Layer 10 of a small transformer language model trained on English Wikipedia (14 layers, counted from 0, width 128). Numbers have three digits each and are written without spaces.
A neuron adds its activation times its output weights to the MLP's output. To switch it off is to set its activation to zero at one token and run the rest of the model.
A neuron's activation on a vector x is GELU(gate . x) times (in . x), where the dot is the dot product.

Input weights of the MLP neurons that the questions are about. A number n stands for (n - 500) times 0.0014.
n7 gate: 575559438493456597565222632457274469603522583365476747403386566618331481443386575456341674461642397402535515428526615384667286462662573591365562555405433764379459543659544617697306409605407350443344671606304332526571636375432480562642608646471467340615405519578599578535183177467374492325537604741426380455426596567632701380590383605546552670567584618475677507271406391422365378646594
n49 gate: 428608593446560351542477564553575447601623596506421514506536340545599559555358480493538559484507371371690444510604451277434314425482620688623597758479405371600348503480430573475429237483666675558497494433344585389626452540452544507620256422700692466399540545615404660384392517476414535398547332503433594343561587537617670550297390490679555462309376476696493490469671850452350294437681
n50 gate: 465678461540298658553382551482409663518596507646685356595496500560589560507380441367440707672209528475367538500551482428525600493734554543763565417421427405507613560425464633674424306486576693601445311421504452493654556355648536215658475637428692588387453462533233374573440642413488383369504469547534389385691832335407553543715485475630500753272601478496569658591629324597641642514467
n107 gate: 644668730256405532522571440590582418613464544506410594467538500453355581554445461479340413692574415682582489547709420627510500388389553394511376704701582604489419559441338651477381380339388715442350486574443299641407634327493302524223444349676433646343388629600453476490397438567500463490514181500336477590449599740514621395550377734483565547314553412486500615302709686609627635634410
n126 gate: 392583644510389532576463416497409383527667625557303461556623397611418620357403528639801311425435419459665630550476709640476572329523410448603517274507451553490500537383517431477390277462463447577465412378620267842542629476475496407317627433476549577514355500398580652702424385664660344490605545405390539514487507574329578386391357476510376554793260699480556451643539718510351556744436
n166 gate: 447528604398386474584549483558252482656750513597233711516382392496777210622448328437470242800601357600442369591581471847450496586587614486616191492679102282129539599438391336572331391684321500586662496567513449432328691585465463279341446242702508432509513465632577529663606548716378513556440744474397630690739341611366479496668430500570457221612622424599635616299608479500525568496673
n191 gate: 517510444557461551440397614707211429292609262516557453534672345518385578551463362422621366385690676451481593581364227267370691398569383531429493447555724489471536716387347638510342375525553697293435448689576482579812364596368201553507714593390536486493479597522425583366355485450576337357655399633628424562555421326376612482443662549538467529427514450382750533433569535352422399429500
n196 gate: 399824415465473472583732379493632522564676358506594553468445460514635554426657454486216493601507453333471622366420629395381340500526538704311486438586755451486535517459630743403307329497380612433430597572416437486710620766655253551350564437414541364576291461503487594513611261452507471563611436538460519363358410678355510319497500647302444610412514469729562462484609455623393417539482
n204 gate: 568506634503541413282582646568545380445571598445554497417293490409608447562507503273568472528576524522467503442475357420388594603425358394633126333474596414228576457310516381494297621506704419353618381440573487589526490544409423450353603384503459375462619368516515580512523412617645579533580634538440529468491338667461500798542594628466471500548525598525586603456800418497582503548694
n205 gate: 736552429558582573375658408547407446477483433506468486323650253542225407584596420653331574394379365419500422374627386457476510423589520507406562664415576455370472453247548649581720680713547575249441401374521556613521616521451459540554097709585555559293565489355274400550536411428445521445514444424605312490503417438493380565574507442670354493521442339407514653682636384490476469396563
n240 gate: 581573404497500345456493354538528442422493407347470528444328164622568612464543429705486294639714577442566431536273674628507503482312507635566486618583662514681487548380632693513353486386629573702409503549416429549642557594450588541455391497292490581381528453514667554359293543706697417566682549567747345397680594461293541514493657693520493321546222465503479454373454628376757539526624
n247 gate: 534474485272504504218441650485570496455472658405598606428562545444515660559404488462631523594448366481617580224326564642500511551621435541532446531309574601177393459151554611594573472671419610634558560481212488369598369685634610360321632754673523597411397572652363489608508348708311424412562575438577486705426623586524511324347591614800720413641400542594404461608127194452427457380677
n254 gate: 544568537620649439461579500765375205638879743538546401444552325361610379635581553455485596577234442393531551293459559235433481450601567480618410448620583553463462548485451348560484632359488400254724366706667393613306519534619492574407312605466699443882496523368522467525660574691520523457398386326694528577691714808515445608620350611544382465485710474591568466573492519381560390379473
n7 in: 281275321682496596372777536620504633301698642243478391478627387504562706707602432622459297254380470660467590723560504571399265613649685360388433405582408700441533616465567476660521614551224413351336615425480323330448411460557474418547395427827413704476445475644390538565558606262293451409440754604571548645519324440549377496358435441546782370576674516639468456736633649542512365706524
n49 in: 738472419362448459446368437631680508486758508415454390542488669523453500389581523726462774598504489673531743633675372653423533253456507624613229604273500707589291413449485419462512512261618479532410816385328360552462546463610578419412442162330507530522434461556514489493550481433318473543358456440724365492536572534660409404560748412244557458753667630569463383434462338489415291409420
n50 in: 488402147532496677641527417383528329508565414311432294530526639299492554488607779389664492662649301583425644329436367291324528366406579564696500607512395645643397562547354591541471336378328481204359600599520448751561378691353439465595410623563301468264761587636443388604392516333368393561716405095500537496485630564472492532530684559291480549375655396492627456596723508255425564748683
n107 in: 294444666636529585381640449496323638518343560812514519479429422455536500583508429423715240283492634319285439361618525539478460593729744417284372358568467522566453411482617645607542598598457538504792465756393396734574365386534625536692572422547584478378744462382542457496557523658735432601644428434496486444532723559459443318545361203450526594519343383314559589500761511437566544417564
n126 in: 464450456516830591269504463272591607425963521635469629419452340500216730660580525602576343579500362520376487605336532483359294450668276386436651639496335628406606612343406386488500344480211714496488682308413488414558420721701378335310665718410467488636496713302406504654819779529378479449385531463366595513476532525383648455685538468464421551645398582380439761660429394669447364732387
n166 in: 522284338446433392621590264504401640396632541418471468546581543321544203331731360740358605600161483337570569445379500763368280313538633256378460247223532455567393204368531429508322629641232687776545539402621839424559500469189294412421623522447357383680659616469701686315417528518609403517518534630387537596675268780190500385399431319128237569468496571409371288550532305491469608728491
n191 in: 701375390328599492762691396516576479380358443128568354612534390792363479492368370496590527295483538571751525545356578722755654626466472234399468560677581169480544726343627223380685545618315549450629550611468496488682447596537456492441398550496217564544358724641447550435550496628683591511476474299685671346401419444459519626556520496589642500528428496675388306452715413446766231357423
n196 in: 458402395454397669623531671542284709714446686422527489483458462419298511489489652543474542694519534746474625584461703297742546536573539236403329454662608432379484604574461479440477636493383503528568586546421395382160518496361798426595259424649471407500387367601520334517381386628287445517478581619398536573353576839493556564550299433424580507316585564490550576400442652750493593493333
n204 in: 606681452373403629520583605742417319693515569445323489433452524423559648731337492515577500402551486511516593653444735429581396439573313629598545784667371553265745551647455288246504585433543543572443428608224546500500446586473364463441445634552481474364403219379400427301640438522416710436266243360559615431496229667454544522404477652413511751762549376328403435535454347406537526684450
n205 in: 607456500413420551507494520428729430442371510579494436741365708634627535456641490573545785694625429566287534486433693609362539378453586632545363351431614524689469367467689381581416424658542557262342490540507422680497654463647324707454418552530187527463579361725436513445542421400553386456597504577458441486516584517653653427425558645545493387443447243523527392469547483385414590604340
n240 in: 486461606455526673593507600391425461468625511493409409413218390496344353435427379422515394608419303581449481439347409418463706314580204544500623296473646417326695612613504301503461485412339341303410439437489504571379279392394324390728609464459370474739183353358525464418593523935437458528556552669355576432489289372378717500570683588453519534357782519467585489296409470511592496433455
n247 in: 484587405425450089439484504373508329577334835527690283555644793539848530547322606659625253512439633289509201376185504553455496517360533586491454579548559466667666369290679500638474561541443719431386391320572606529483784529569509508475484301517286238517637557542360431532448422622670722488660637323358282534645577555427545384547629334382171392343550588316475368422453542367792538262496
n254 in: 471475551604306671704201500568426791235429580548324482264277505411657455473563592500455568664441421500582338562565649715662496460458621155632712444487553662448552665376603745524062343444358644584456663362522737569865456422380657423410555810440817531404362550360421424304545549452602428223321547740216681359483676439340322586647553354466624380645491374390587496193575504496418692500562

Output weights of the MLP neurons that the questions are about. A number n stands for (n - 500) times 0.00096.
n7: 369410751496561549584731333641634483391349496333280609337761296285481556478667791343511439687254516365298468557461787512702484216361465329431455590512450387401679723394341585606602412633417504573341589305437644399446347825451366470566334327768518341597500543446568584440491674775578649500394430458484566681523415386531414534636511409424384620586533391438691413627587408429631636356537
n49: 507468468601514559301347410654482385500299311486397362431536421595711534645362450651284440639433568544579452800386381551631582440570415353585573476500598638500595551453565426493430619256405845472510681546457419615439407452458466398472452398340283304582391547599562548205679413731400558559451772667572421441561371601699543496282538486463523532459568437399630486442226328460698767493314
n50: 588479329584239625698615449593793312470515284493418514721439640486482605479592657283423493530392417431601736584392492256614512160614645599605562449664459688546316500560371352453623637418619671359497425629582719508493508547569563402444410421500744496414804401542478589616354529496564518337350372467621387500691560474321715471865438471419233489525358698528471609653546588401552731594571
n107: 593324619457578521354626479264641513488480408337417354293326512458398627549623334471570293596474416273588541424421587383608322736258686364579369642564340408470402496780487457736414496459407323473323555567413484607214132583659471439326679454515511385396552528478634578592544477648790649529776540435368392541607572414697375319905361504336508453550546368534262678500789260545504471515568
n126: 488571399548530390543806369594597573709574417600504332616608144471429668511553761782507567508306428454686594530583425577533630555673745630378581430585314628539719496393492481552372529637625142519483557429818449579636332496507536400474524432428363375294588654287478360404702644695375613285519473591297458594492496430703699492581504478408548741366468370593310474492430504659425519395665
n166: 732576475537400342554554548569410536595500504697553467491404623262608401489618338535489653504472477411299504177722472400549756496706534556366665383755381452414447585507557642703408516461661391601486526526624337645515763492334353488553607448438630375570504623692533441421201482485576573543574750446557649422462676519466566353526761727284524462634740504496589574140275566693763442475644
n191: 387450581446558590510390504593510303535404380534286540571249416470692631487377445543388387524494576564625600695583551627556410645304559602547510520363428480582489635425804603503555328457644345222440372565447368799448622583446533511500456397593346493299683352410547529101523514374444557371582604360216325611587467660686580592579503422477537220447401558516633331457518692507490543455513
n196: 588509271548500397640374815205390751550656609617537627393517434492297242368430811653713419504240582513356246744451701508504568436478308580611404408645625655337381508577496386444527261641421544606698463536361530675488434290600466766144655578634519352227442483606484538613724536446364358615472348656255471326574757424602492436565512782600295553480322338368464344534454664634480445511426
n204: 659408468379286179490455408528378550394481559383579602516434533770475714596403420598514604616558758433387526431569594607414394492535366322417363472527539328500395742548480435355374551459454500565668478378619619357438420583744842540561542381309493413393581533517609507656431284595663465646628467563599668669624438358572359544545486482439253164493370492637557775478663511333486496416665
n205: 428487391534373415467456652582407283582428226733423315496369441619269398522801512839450477520380609329285520447294419448656472480407372366577333402500446530386479628375289658557325437682496761130351430569594568707508449508629292432372210670425588375632298365572587371289535736587215665480408656462453496569492559653671536513478640309452595407433512407459293553524624620388597520362496
n240: 259618521310455326439582640456447410435539048798342695522307542261549676576598329386374470458401431593641351748572504550397674270566492418540711334358463430518541356561418670500689393520484565538677496650376371686355676448378353287405516879442503527367423616377504606597699433473489555795269489496439481646542583638409338618440386466532500473474460579572309596554375328551459391634630
n247: 508432504466384222568551524380334308477637311336610570487147504398571577460639530599556440320479443442431547521538536678496432516537633407556533515443462515471557414496381794418532582555451549508399800432542750710580423456816528471310464686577503298483543523419552696538390537504553592382556183371161531429508565701511359234513286855678528371460560654446579707399512160445504649528608
n254: 500361500646455691500449348496500410554379588549727636448500681358594511424582378504474579404461294465630689680678615570351488476140246287492474544406369341536378610611459530307375401520208593508462515639334465472561454416612500726523671973314773504542539438630599382492475734392435526681407477807504404204538406597561570415465515440429423435445637540558335352371574367617526289252442

Each question names a token from some text and the token that comes next. It shows the vector x that enters the MLP there. A number n stands for (n - 500) times 0.0086.

Then comes g, the gradient of the next token's log-probability with respect to the MLP's output, scaled to length 1. A neuron's effect is roughly proportional to its activation times (output weights . g). A number n stands for (n - 500) times 0.00074.

" of", then " s"
x: 366640644656479342363274522429655461273543131453461490650524542200284534540619622573246492466549724601553585537475430485475563551509593323492405463438582409573854414602478463622376476628338401478479589390684799552556495544424497480290484545499362480455704295518477447564481640549456587512477487294516834514496448468650507555527524426354484607614419484512520468462510504578564439275387
g: 650496402596331408646549520421538420634484404304294469400636413216520448380563694577416383476389469604467429539583527284614482464658290287551312558404414628654574470351392425425387596653673584526491579474158528561528473485531361818591452457615478421320664555709461339393559494267384404614696526490558429630468724659587506405395661543372633532382531766340408504523498498478373652309516
Which neuron, switched off, lowers the next token's probability most? n204

"m", then "aking"
x: 359660645620448498455464535253605824442468428541525475655431352359524481467455662566427460576584476494529370578471543421579655483671753424402595412574605569661491656499411607843387375583201622576499549370478664536579466606448503629507648377418436416654716427443708490615351648504337616574535436393363701495409378650471447645522524640603386593529470511358366701337455618352684406335438
g: 704407593423534815669327310640543421564352448496572505649621233501667446346551553644531383587405347408478462664451771540357367629612590443568350352683537450649552670377557275333463427490396462337601633432702549472482691490621459427408440540432377406218635361491620410479575758489573600506497476535649376365696394524527426468603622523571605290510543528333508601609559605300319548681445
Which neuron, switched off, raises the next token's probability most? n166

".", then " The"
x: 492588596638535384407300510555487480310433305421440541768408561328461561538631573590152600407539732521405554682461558490478618526596582320510455442432535434409802545598538540741585556637369506377526476370507856586458536503422385466461456687378327602491559231502440446609323590470443475339526388382406755324556280461530713593388483432612516427447445421397440241491570525538575463552407
g: 416670471515503401484591518575570440730658451467652426463691575277533300693544523706557505570554459396314390467408407586395524503526582476359396505648505524548663516275730752343493457392642529405441367276543554368657394419454413464444421432513708578579558318025518427604367496551680630485331499290390398429341467575418438463321538591435423424581233451547462387499770407299427505511428
Which neuron, switched off, lowers the next token's probability most? n205

"ional", then " gr"
x: 415587672557512365526480515390764663334472216503347407567398423269474491616677698393362699306440505402439612357505402577444662657559523334410433409454620618577795456613502501697416472595340455521600476424483697723476589568419479601490683474701516490500619288573506318429604641362412741598371331368476620412485627429516478587455479368507542704394470632562483647530520508545543391255437
g: 486603596662591411812457532492335433687659463557461461443317481601560601351548442461517464633334650306457556463537672418403741475341628509582496539531626348577666460398406415260371536691364429604427473644441497503576477540657384677583302609546445129248511550499458553390514390437528477602606415356571545646363452442744536491646543449460365163675478790713526498650599424642486473441463
Which neuron, switched off, raises the next token's probability most? n204

"man", then " Art"
x: 461570584401346483388569484369423544522514495493500430601289729580595484473610484642494421348548403496480530706613649508472518592400629284324630245483609629753743549540553650812583604681503481612559486311677740553677530491577492437540596523608380456575571407621578368507432541448239611382494406273510635540338673461654707439422593532504549770529379518486346600558461479392645485258557
g: 397498524595482356401564550391355627226412271357397495464626468355483585507307427706320383457482474280337493543401483609458501657425363467577523506629248414446663613591419560518528336665479540349596665493433566364366502358603574499377561693507493532569581452369421600473583693483624506422662409363476504583413560337270383324465478215592808446491445891467545519643631396436358555725333
Which neuron, switched off, lowers the next token's probability most? n247

"i", then " in"
x: 419620629554317349334470371442539473443352471570247642602460493461409476694560477461561672477535409451204462875634514593642613344496680448321455510481526641627612550588424589590375381604455313445593649284626454540542685519458605327431554517510279494605599377660624252623451616624371629491678468275610681519413547474527668552356577473541602647604518573345474514525528434505596732377542
g: 526473535701681570532398564360442389382448300488463534572476498589597331560481647895371277653489442144391305445341641418514557653596460644501701517404652385557661492681377468472631625512610539380582535639512504558448506459488497593608622429693356552611560341426475480414704589745440695477557398392453400401656614488715395629417427597488532678377389656635321608630585594321493609546292
Which neuron, switched off, lowers the next token's probability most? n166

" at", then " the"
x: 256526769584543266445421452423615552401380227509425309605487663427360556602618594373356516368605709410597587583559409429494597384460656453414556436709522321476578512608524670514587509504415497649451638337508606531602461401652398379348465576501367417572413321539547526550510371671423612485560383136537713543472254325541502443542452453576550543525539496439518279396716714691375410289491
g: 443456534794550557374510333555573561418624461528615455670415651602457539701516448609335585487643442250486590679452388387341560693443447380500613356537699534483484703439627697382427359467552420618448431571802480570667521475642592371619703474895484489408486383478642636512540626757544465576500573569573355422377420679583419764509460660518487667478703604453676665326614502434660566599442
Which neuron, switched off, lowers the next token's probability most? n196

" F", then "ut"
x: 537588557442500544592568481600650484395582402435539434730360557198537537541592662415297638419438656572625296651569533514510470469518463357381518577451508517401549379651446686618383460375339456533410553167522609670501409514519404637470387391505353556500628157519618490604557559670401603517465488421536747534474414144687617492113590394472452430486339463470488642404390604638456436415394
g: 449546581596498695345646443457728406379368554455473580699478576564456407489330545462523708440443517573478216559551728240496432661779620559427727400606496614372640460416589452562529463640646368490430573545268355393634444635330647703478439696418529489419649582397626571577529618393612471520569396601617755528465791651555569689506674371703499505263500578485515549641601664655529598360580
Which neuron, switched off, raises the next token's probability most? n49

" Con", then "f"
x: 499724580595534399504535416437598477462558660541585262645507620369407680490476555653300567424642417612517614601509333468604493629429607352219617333522587673489531551569485726690710515572399479604630604407578602532687558632628546493593492564493374415515583324497392445493391581672384718671505485464412768504405580272694831698498588448513586742367378557456415479543610647627560532389506
g: 388404720340480325346451482805510520332320466512508449317538451434403527474572433602227251456580474501596366663486456475180447381501346534469577497334391375475723577289548561293417540441464415470530634318292419534638678627409465416551505319531424420494776524362488267397473613604371479455612673588738608367553708630319595565465601415388437497461433614638428596519513363381611521597312
Which neuron, switched off, raises the next token's probability most? n49

"'", then " government"
x: 405569629631470320414419478473445457391434119491480419584263550340432543515694662568233606621402471463537567605442537577533733607534690358460351418375542409520842582617397528679473423517455589343484483537523831709587453562586397526563420624572289492438623203565405523608382542528448575427500447299398632531581434414656602546464668381527518631512476527376455431683511505437722526342439
g: 573743404423394558630472796424631346425438432629566553386656498428466437434434424383519489508453303402421395487592555663541591464493483535398478390631385581443513450506647298386317540535494581627494291418615602611625533302378392362436626545508397604648711502760525464607601716524600799735537650400590426374503594274312629571639430642348647488217494572746637689457675619458617561419619
Which neuron, switched off, lowers the next token's probability most? n50

"all", then "eries"
x: 382608492461532503487614441625436660442559454551476551661531508372486486592784624581334575336622282425451523692360710471572434530444514362571695373552512303498655402512572803606440506497415529704519534346500462440505566695521631627546489543684429318520586318620543345690523676579360545413612325406479798410494459487553719544320555427403553797385583248549464272431465535422481472377329
g: 415557421316356648351413397592461557443493573490679726364502622351648541638415483688509362491689431348623537546380411553563487569541721646383283616359545561388469497286403583535607556394545464734427457606471443302276357698646566686560626581418600526292517693299339540452366416513794421325423484436469591583765430555276633529550392456465474425480331400604412563727530532644389652445319
Which neuron, switched off, lowers the next token's probability most? n49

" his", then " work"
x: 315496658569402450367470604372494570486538060472450440566291441155345553525759611623271505561369579546610461433510454496693685613634622349383364510397439558534748539607508556599485413448404471572559598515624839574543455534476485480443331607644323372445605267560497582568429521625455644531488472293529658667476455294597612474470585449489498606525452454380484434613437522520545543253385
g: 491578236605517500322592509475344545460580338577497562217661658435607441574523628461542505197565437423407432530642452578383415514532542714295323578426408379578615394495382624460491470663609405542820582287806705658535581256291576623487573540494532711277523739395456729593614622433380401352436517478441646477507468373503406543571371469491392520425621523533353625539522363472458621545251
Which neuron, switched off, lowers the next token's probability most? n205

";", then " mi"
x: 291451621545306412297568578534514600280380301325546541704472681156490472482617742623392562463501514560514609566600604327372601633495520296501487509502542400370536425581483393430465491590397698227589541388618628492442544716490467678424477697448325493647482307378608384595531580306407652445670588291586701476371482498470574447544535335566423584364251402541458476502466662585548660422568
g: 731587542580479589773428572392539537386532764529590152646559517457580341445239626517481368541309581415393486465392674493581510266368474439513325384472554417640489382644655526166535725374475508598650588473596435525429593675587510697350323407484574442445644820577746377595575658543316576535450546409396530294554519488662387475369554404406421547442520518419591621376515421622541554327519
Which neuron, switched off, lowers the next token's probability most? n196

" by", then " of"
x: 359625693682479371394274434466662514193443143564547470691410474265440549593615494482368498435548684557520690576511469481492603568559583372465486315604505407558877559572535577572436457602412448533550564401642684586657543572463345505378413554460254519411613295574398462586491521590575622434451430245644801524541298414617589616522414470442659587456410482478492388425577607583621458406353
g: 796373531500356677513621502262457647515580597291600422317411524417491414484463483607502501548542340456480387568413770464394442527412494295496539355583461583634505536625540518410632344661466660571816497424453429606471410455358566534554326561370250506602519380400544323377708666351433524652295477489380502325551403548671496659326524586466638220623532610369519458635228526572731454764445
Which neuron, switched off, lowers the next token's probability most? n191

" ", then "13"
x: 622680682539504528507488530347617589484446528389585401637545555369542487606567647670366533638497746502449462745356504445489551466472686398461549504502435639529491596662543566431505535397559410599522804375673651591582517570607745665447722538506418466625518418663519321533483681458362684580567477357549557311317439269543585584567810386646578568402225288519432257404681579433565556352530
g: 504551608325519765651576443466586465417561383615614531877565637551420535453592453317389291624496406455568540639502526466407413439467566417198578493421483605544354509588446523438603484503362529520653509580561252535450476530402407408337437613625826392389535340567626559836395592384546457693220517387435739402460385504757435605676594646546451408556561611360398723510549367387365479644386
Which neuron, switched off, raises the next token's probability most? n240

"or", then "man"
x: 604670505552386380322576420546434530375497519575512552639398397346446436525626361664327495447653382326418433791516503529597530522476510416436726443545396519365777494552549726680572579389574384654615498303557456558617539525598584622570585414647568363398615303490540509542424784704351486462553655366742645344524383383611752569423481419480520785350616259490424433405453458437601397326499
g: 260460615432459342433520666582151440557267641535365468344493553402547572551575509566584421698433487357625734461362553482516487470409348545576518627509275711505675463638464516347232375450525345769475450438547475681372627514521650373522423516703395458252463592470515421461344626566448567710587468644227501561383594666390463414521584488714426350532360554539619608251571448626494417647299
Which neuron, switched off, lowers the next token's probability most? n50

" W", then "ash"
x: 533733599452442486480479443523428381434424331470475436637425498190328633449650625567235587430399515673637292551570518349362581526492501526368429586546291573515542527566479545774450473355358488681578645198586550571455570514509535432419509524518265548498596200447481570598458531582324570413541445377637719512481440249602656515112515537434488762525493378370509491449361615390596441441464
g: 412470463564549527496585486539375460381556524423477667627329524610381616623445634469486826465223565389731247432851708401439440667442495695356454231665403346674359573418709552408502598453637677502401342522523354236447558663511361556503502578467549346453524386600493482709526396242444520497557334299575483707567533538534419411508429579646598548386405536442431417564556577302429711513445
Which neuron, switched off, lowers the next token's probability most? n107

" the", then " Austral"
x: 325551652514448335445448573482544414398499084488583410663431482388463570510630591551182573446357585558533469508451503491673681513552561313392276528440396446301820517553455558675469501494331502542585479441558764590567372581520453580444423705420295459562648306598542404515481536374536606494625356259514771529515460320657635493543558391407546589437386459511416277578553525534592521210503
g: 430598623270807473439506372564569638464538536470716519296320561484574432566195565841607381531509489807437365354563498625724450764463425573495496534531507535587391376399595411429401467436422502417468533464335595631438458367644459553365493590424368456495445468377201696521585430432548591598545485370333410410586636252563459479402277467702378410430715514383648382568637553490253415576470
Which neuron, switched off, lowers the next token's probability most? n191

".", then " He"
x: 466565582625497412406325500577473538310380277490426519756384536336463540575613637578190634386527701549466530637455530481528638609557579339498477503460561456392813516617554574742575525648361523395520497399552852608454502492421431500454514730392365578516600186518475434621377584502462491263526385349465747324542357431571694538337477422567501440462455452409395205525581502559611447598373
g: 506356534470268571604511402415495432490447604559335687712350446567558693225509514484587625479632489525728570435561596443404524501404481555619418474298511654548443625677388348687669555367384389561541600729544542736473546663466601498611547711568588441425535513753449434469432631603288230618742480664617524562529375504700538541619494468677445678097692553491523563486371535514473608713480
Which neuron, switched off, lowers the next token's probability most? n191

"ater", then " number"
x: 369676430642453495335500649364631459520384413591506490551472697300371665515607642501297482426595427701601540239628596504665663542427707417403551545611533448499787503564447641424450560835454395519549594548484681631433489491499305470485594330549319393536682474497422305594647604553284457657497369442595670352554505483479568512462400413392657765680396561620552493622473399380457422314310
g: 353408322202476481480369609499530512642564608550531601577520456636469574599545564365615399566400421575592468596677311471373425499432594416364498496455635484336500328547526550556562565364340620491390448406263521399321283336306228366365341476424658520389406450675473478536679551392765465558547614383313707549640411587704182571497372433667734306581340637558661451525559690558398392437616
Which neuron, switched off, lowers the next token's probability most? n196

"g", then "us"
x: 542573392344356397544698563362544630453709495506450369774621703509437657567617505518446603214455431502470378517591418582603524544574531402473661462483495606665557577671481771547510545523251353645386533577541551623592419543357438508633441550515331505839412389383562591741406633669528332436414569487587721434596523505671656514358402364631581749533270522497501357399482499316444409338438
g: 309549608557668842394659445532704561424462646481473610463421454703365323486566576473229578443498634313665425534534621266731222491267444434648507597512372424540534492445559468641628289633511504510490526391393393309552182634398528538494396511532694620586475498502629274498628534416484536668682430572545571253476453656404394597419327399543674536517314491367445450510520568616474584301637
Which neuron, switched off, lowers the next token's probability most? n7

"hes", then " P"
x: 360616691602568442403352625455631684489473326380501483464483507445335620572565666467215642491502543432583537479464491414412630440586652333417499361424600569588812485583410529681407534582374482388591298311722623897380374482383416611381491641624499431648708375419582329668638503546521504476475434527500846401450476535555339636431501365477553589667519590442400498503494647423597403360362
g: 594574517435298601517462453611465541323374479470306651592759507755257505252548442449494500764494652626747426341590582594693649598528267463530517608610373689331440603594351578559504527464463498419339465537584360320625352587467607430529458654480628663776441442582553579438418507577559595408603520448585593633369583589474441631655338334463473477320454399572503181557534622723331381558687
Which neuron, switched off, raises the next token's probability most? n204

"2", then ";"
x: 316460716526369329182462517493602620274333316630388507638285654417511535486529645554430531389532446455355470369451566570500570590533580463458490475475622572556799507558557661608621424603506369485634629362622643663532533391622502673383481536534527501769689226683403409749555443591301662371590409380616770489505375395553584585316589546533593562605526618405399326558448487540576488428425
g: 456557627293591497571512584527422531757411531439547350465562476217323459140497639357484684463358510530450541420745545487602417700446323581516537564566577529615436327534677569628438330633321454753644617529311470508484626444317657416413602423438601482431515296407636557173391281490483472429386634522742450519565485283492629477369642636618564357600304584633407475366483622540448382605563
Which neuron, switched off, raises the next token's probability most? n247

"ug", then "os"
x: 349524600425343599360531404433597497480489396497339434696421517408457524377657392692323373385641458442565489785585487521633675447560520280480530503558321523594694381729694651471523644405470413513501530540522529458501476604392535519502604536603467648651684305452784472685634513704330443482547654377564539500466480564599648496244444309412442680543603248577409172394335595315485473484527
g: 586552447540414654426401288401569425363596566679662641634472417687580441353664480276515427503402790466547574122623435590636477467474508525473408499588377359329290418526548556559446552598509296333607362579515406522505501695595339497430587448387726502584505525533487512722516537396729380377478275673663284413601512627466478597582301311398362691655620447284542259595572609413459507436591
Which neuron, switched off, lowers the next token's probability most? n126

"ar", then "sh"
x: 566535645515387497251499651504503631457510600497507641558344572383368667496563479387339469420641370343414456418579421469276567554538472447468573576481501486489632576541544455586530560632513468726496535364370544734454518800450521615562267605591376285326596289547562508707322506635586431597450559496653559420413465476492771576216519295212578617320479280380429560398379476290467515257427
g: 417205603576478438518552590728395525562501552511559538555715663697787551436347486433589500353263654529463430566724323436359605514510387439589523660369481526520362551639644405648526362562551595399329581562631594655429657544489293678724644434472327615484510352732432444515431266407400263591408370525501237622596397655599645400540621589507412457324561575639643576530572630461489384713591
Which neuron, switched off, lowers the next token's probability most? n7

"-", then "n"
x: 372548719713554345360553435444649544579393515637427338587311588162399502453774501517459597495525582579481481433504458471374689527487657571577386447474455655407780396494534490649561394756462439495530578298515498631481423635294622553565484445594355558535658219587512401660564516431419491866539701431416681440425429428616657558295557533452527635528543339510611663595444499499419387293535
g: 420495247457579625660440368501580493536562605524648182325463717630757638460536457552491445313360296605507665513552445615553631590344563609363514547450670450504520727480620550637618734638666697523659379693646671652538518442405447613708592546487326629744341585434438600592415341615376546424524660392480476401533524736698685513559617622636564440643484258507474508545358504570444513535405
Which neuron, switched off, lowers the next token's probability most? n204

" pre", then "m"
x: 404556635594553308344475462412595422544390467430404475691511360323423653559434522506529650510619443387661508577590527662517648467548520369451609276601446406526551747802521407705568538445234283635736681447470577562759385491467504591508496713472489517670619356374442385730467555718385488490551542391695613549284436451574668632307403555359676582439408421474471544498505662734458449485432
g: 124462531548583430387529545563376500662483728472443275591432615625612353345554525391581390623405516702538508484398487411466658809515565313580546535605566351534581559482436513551448390410788654706450374572607611348353590562404579620493562573518240376440376375402706709493423564421632606525434577491474603318544510527548518658558312719682490267357549745681571573419524541674508570399299
Which neuron, switched off, raises the next token's probability most? n126

"ide", then " elect"
x: 542630735610525340371287600520594496466446115511497482567487518442399574605744729494357539334382486485511502532508434397462561367552624358502506345579616433551723503695472505672474326575473490392686453419609675825409392468538504579402687538602415464560655393481405462561507696398521594514365323375573817366564524361625377647325551497498665565609472550539509408484583529319669428374311
g: 220541457666275494590577475609610374424516509490662541564642437588317405454431588557686656696379316494527309319554497739684583589670456331397528506638391581638595365425444582238533542553453444611441226602365534434653552573616507589663555429524455442492377355676261547541337360173586568417336454538457538482427614332413510560501346567302508367513531287666615766549595470599530495451665
Which neuron, switched off, raises the next token's probability most? n191

" in", then " any"
x: 269690737571586377424397434357618424323439212489525337612413619289466610537716513535144576360602572427504615590433479430441606659614611349362319315411527475624795431604554568679464492619442418509397577428619725612794602572467368488397465479453366586546593359457478446582472446569466755481494430346486669405463255437514608525470460475413574666565477573542564449465598634503625431430490
g: 670489268591570369496326495621684524520281372562387557517539741646391586550503621595560275662559558426534544534706547602590172299410464535624470413489638237659401402287438329612502334632643425623491575532512433529441462390587461483573536304361332425479607494620240578513618329472465513622512654516442451432755359371373463432472559482541676438569655378488662465362438365451704170589495
Which neuron, switched off, raises the next token's probability most? n196

"erg", then "y"
x: 481682526634565463254610414446524613587446536517615310656476373666524660597615372530527575323445391544437438383628468484554577586445468342364615410533399592637705439592485597732396499719394413721517560288533386747576431584354440660563605611474440549631424360550709453658610790644336543472598412539467756367516615457435616675654667505569450717513391510302668363554446502346467394363523
g: 470363497374455608326504631583460290619428518400346540548596597502465552672557574378636686517393424442398756477511307465803740725580639568460583303610393347548473595692545459485402506752686537496625803508569504432425281447579281452584321358266395465473508666311551605513507514660658587434633383328515641551472448454544365443353366608336289585638434611530489491475539550694590540589676
Which neuron, switched off, lowers the next token's probability most? n126

"ot", then "ion"
x: 535556656706415344390592516498504422586626523376421466788443625348613521533665604490375508365617417665417541342561413344425492661579553361491543361377500474621732617573291581588615476397426507559592472464391510461378407842418605538415480586362493484566647358630532196518479608434549526433448587404580663406463326417671511479192417653603540767396437300190374525402412527367512401516526
g: 632510539461574526376420893412644687428494494359430493180550618439446635727466574238512544529457465381332593392380394552589315305552453574489520592442384572482529519420551567526547435607421516540520428378515544483573514520550467499381474594604602762526522539431383431477626344582435213799760307743495477360427365399324548408632499414470515557572591223473660529594423449130477513632661
Which neuron, switched off, lowers the next token's probability most? n254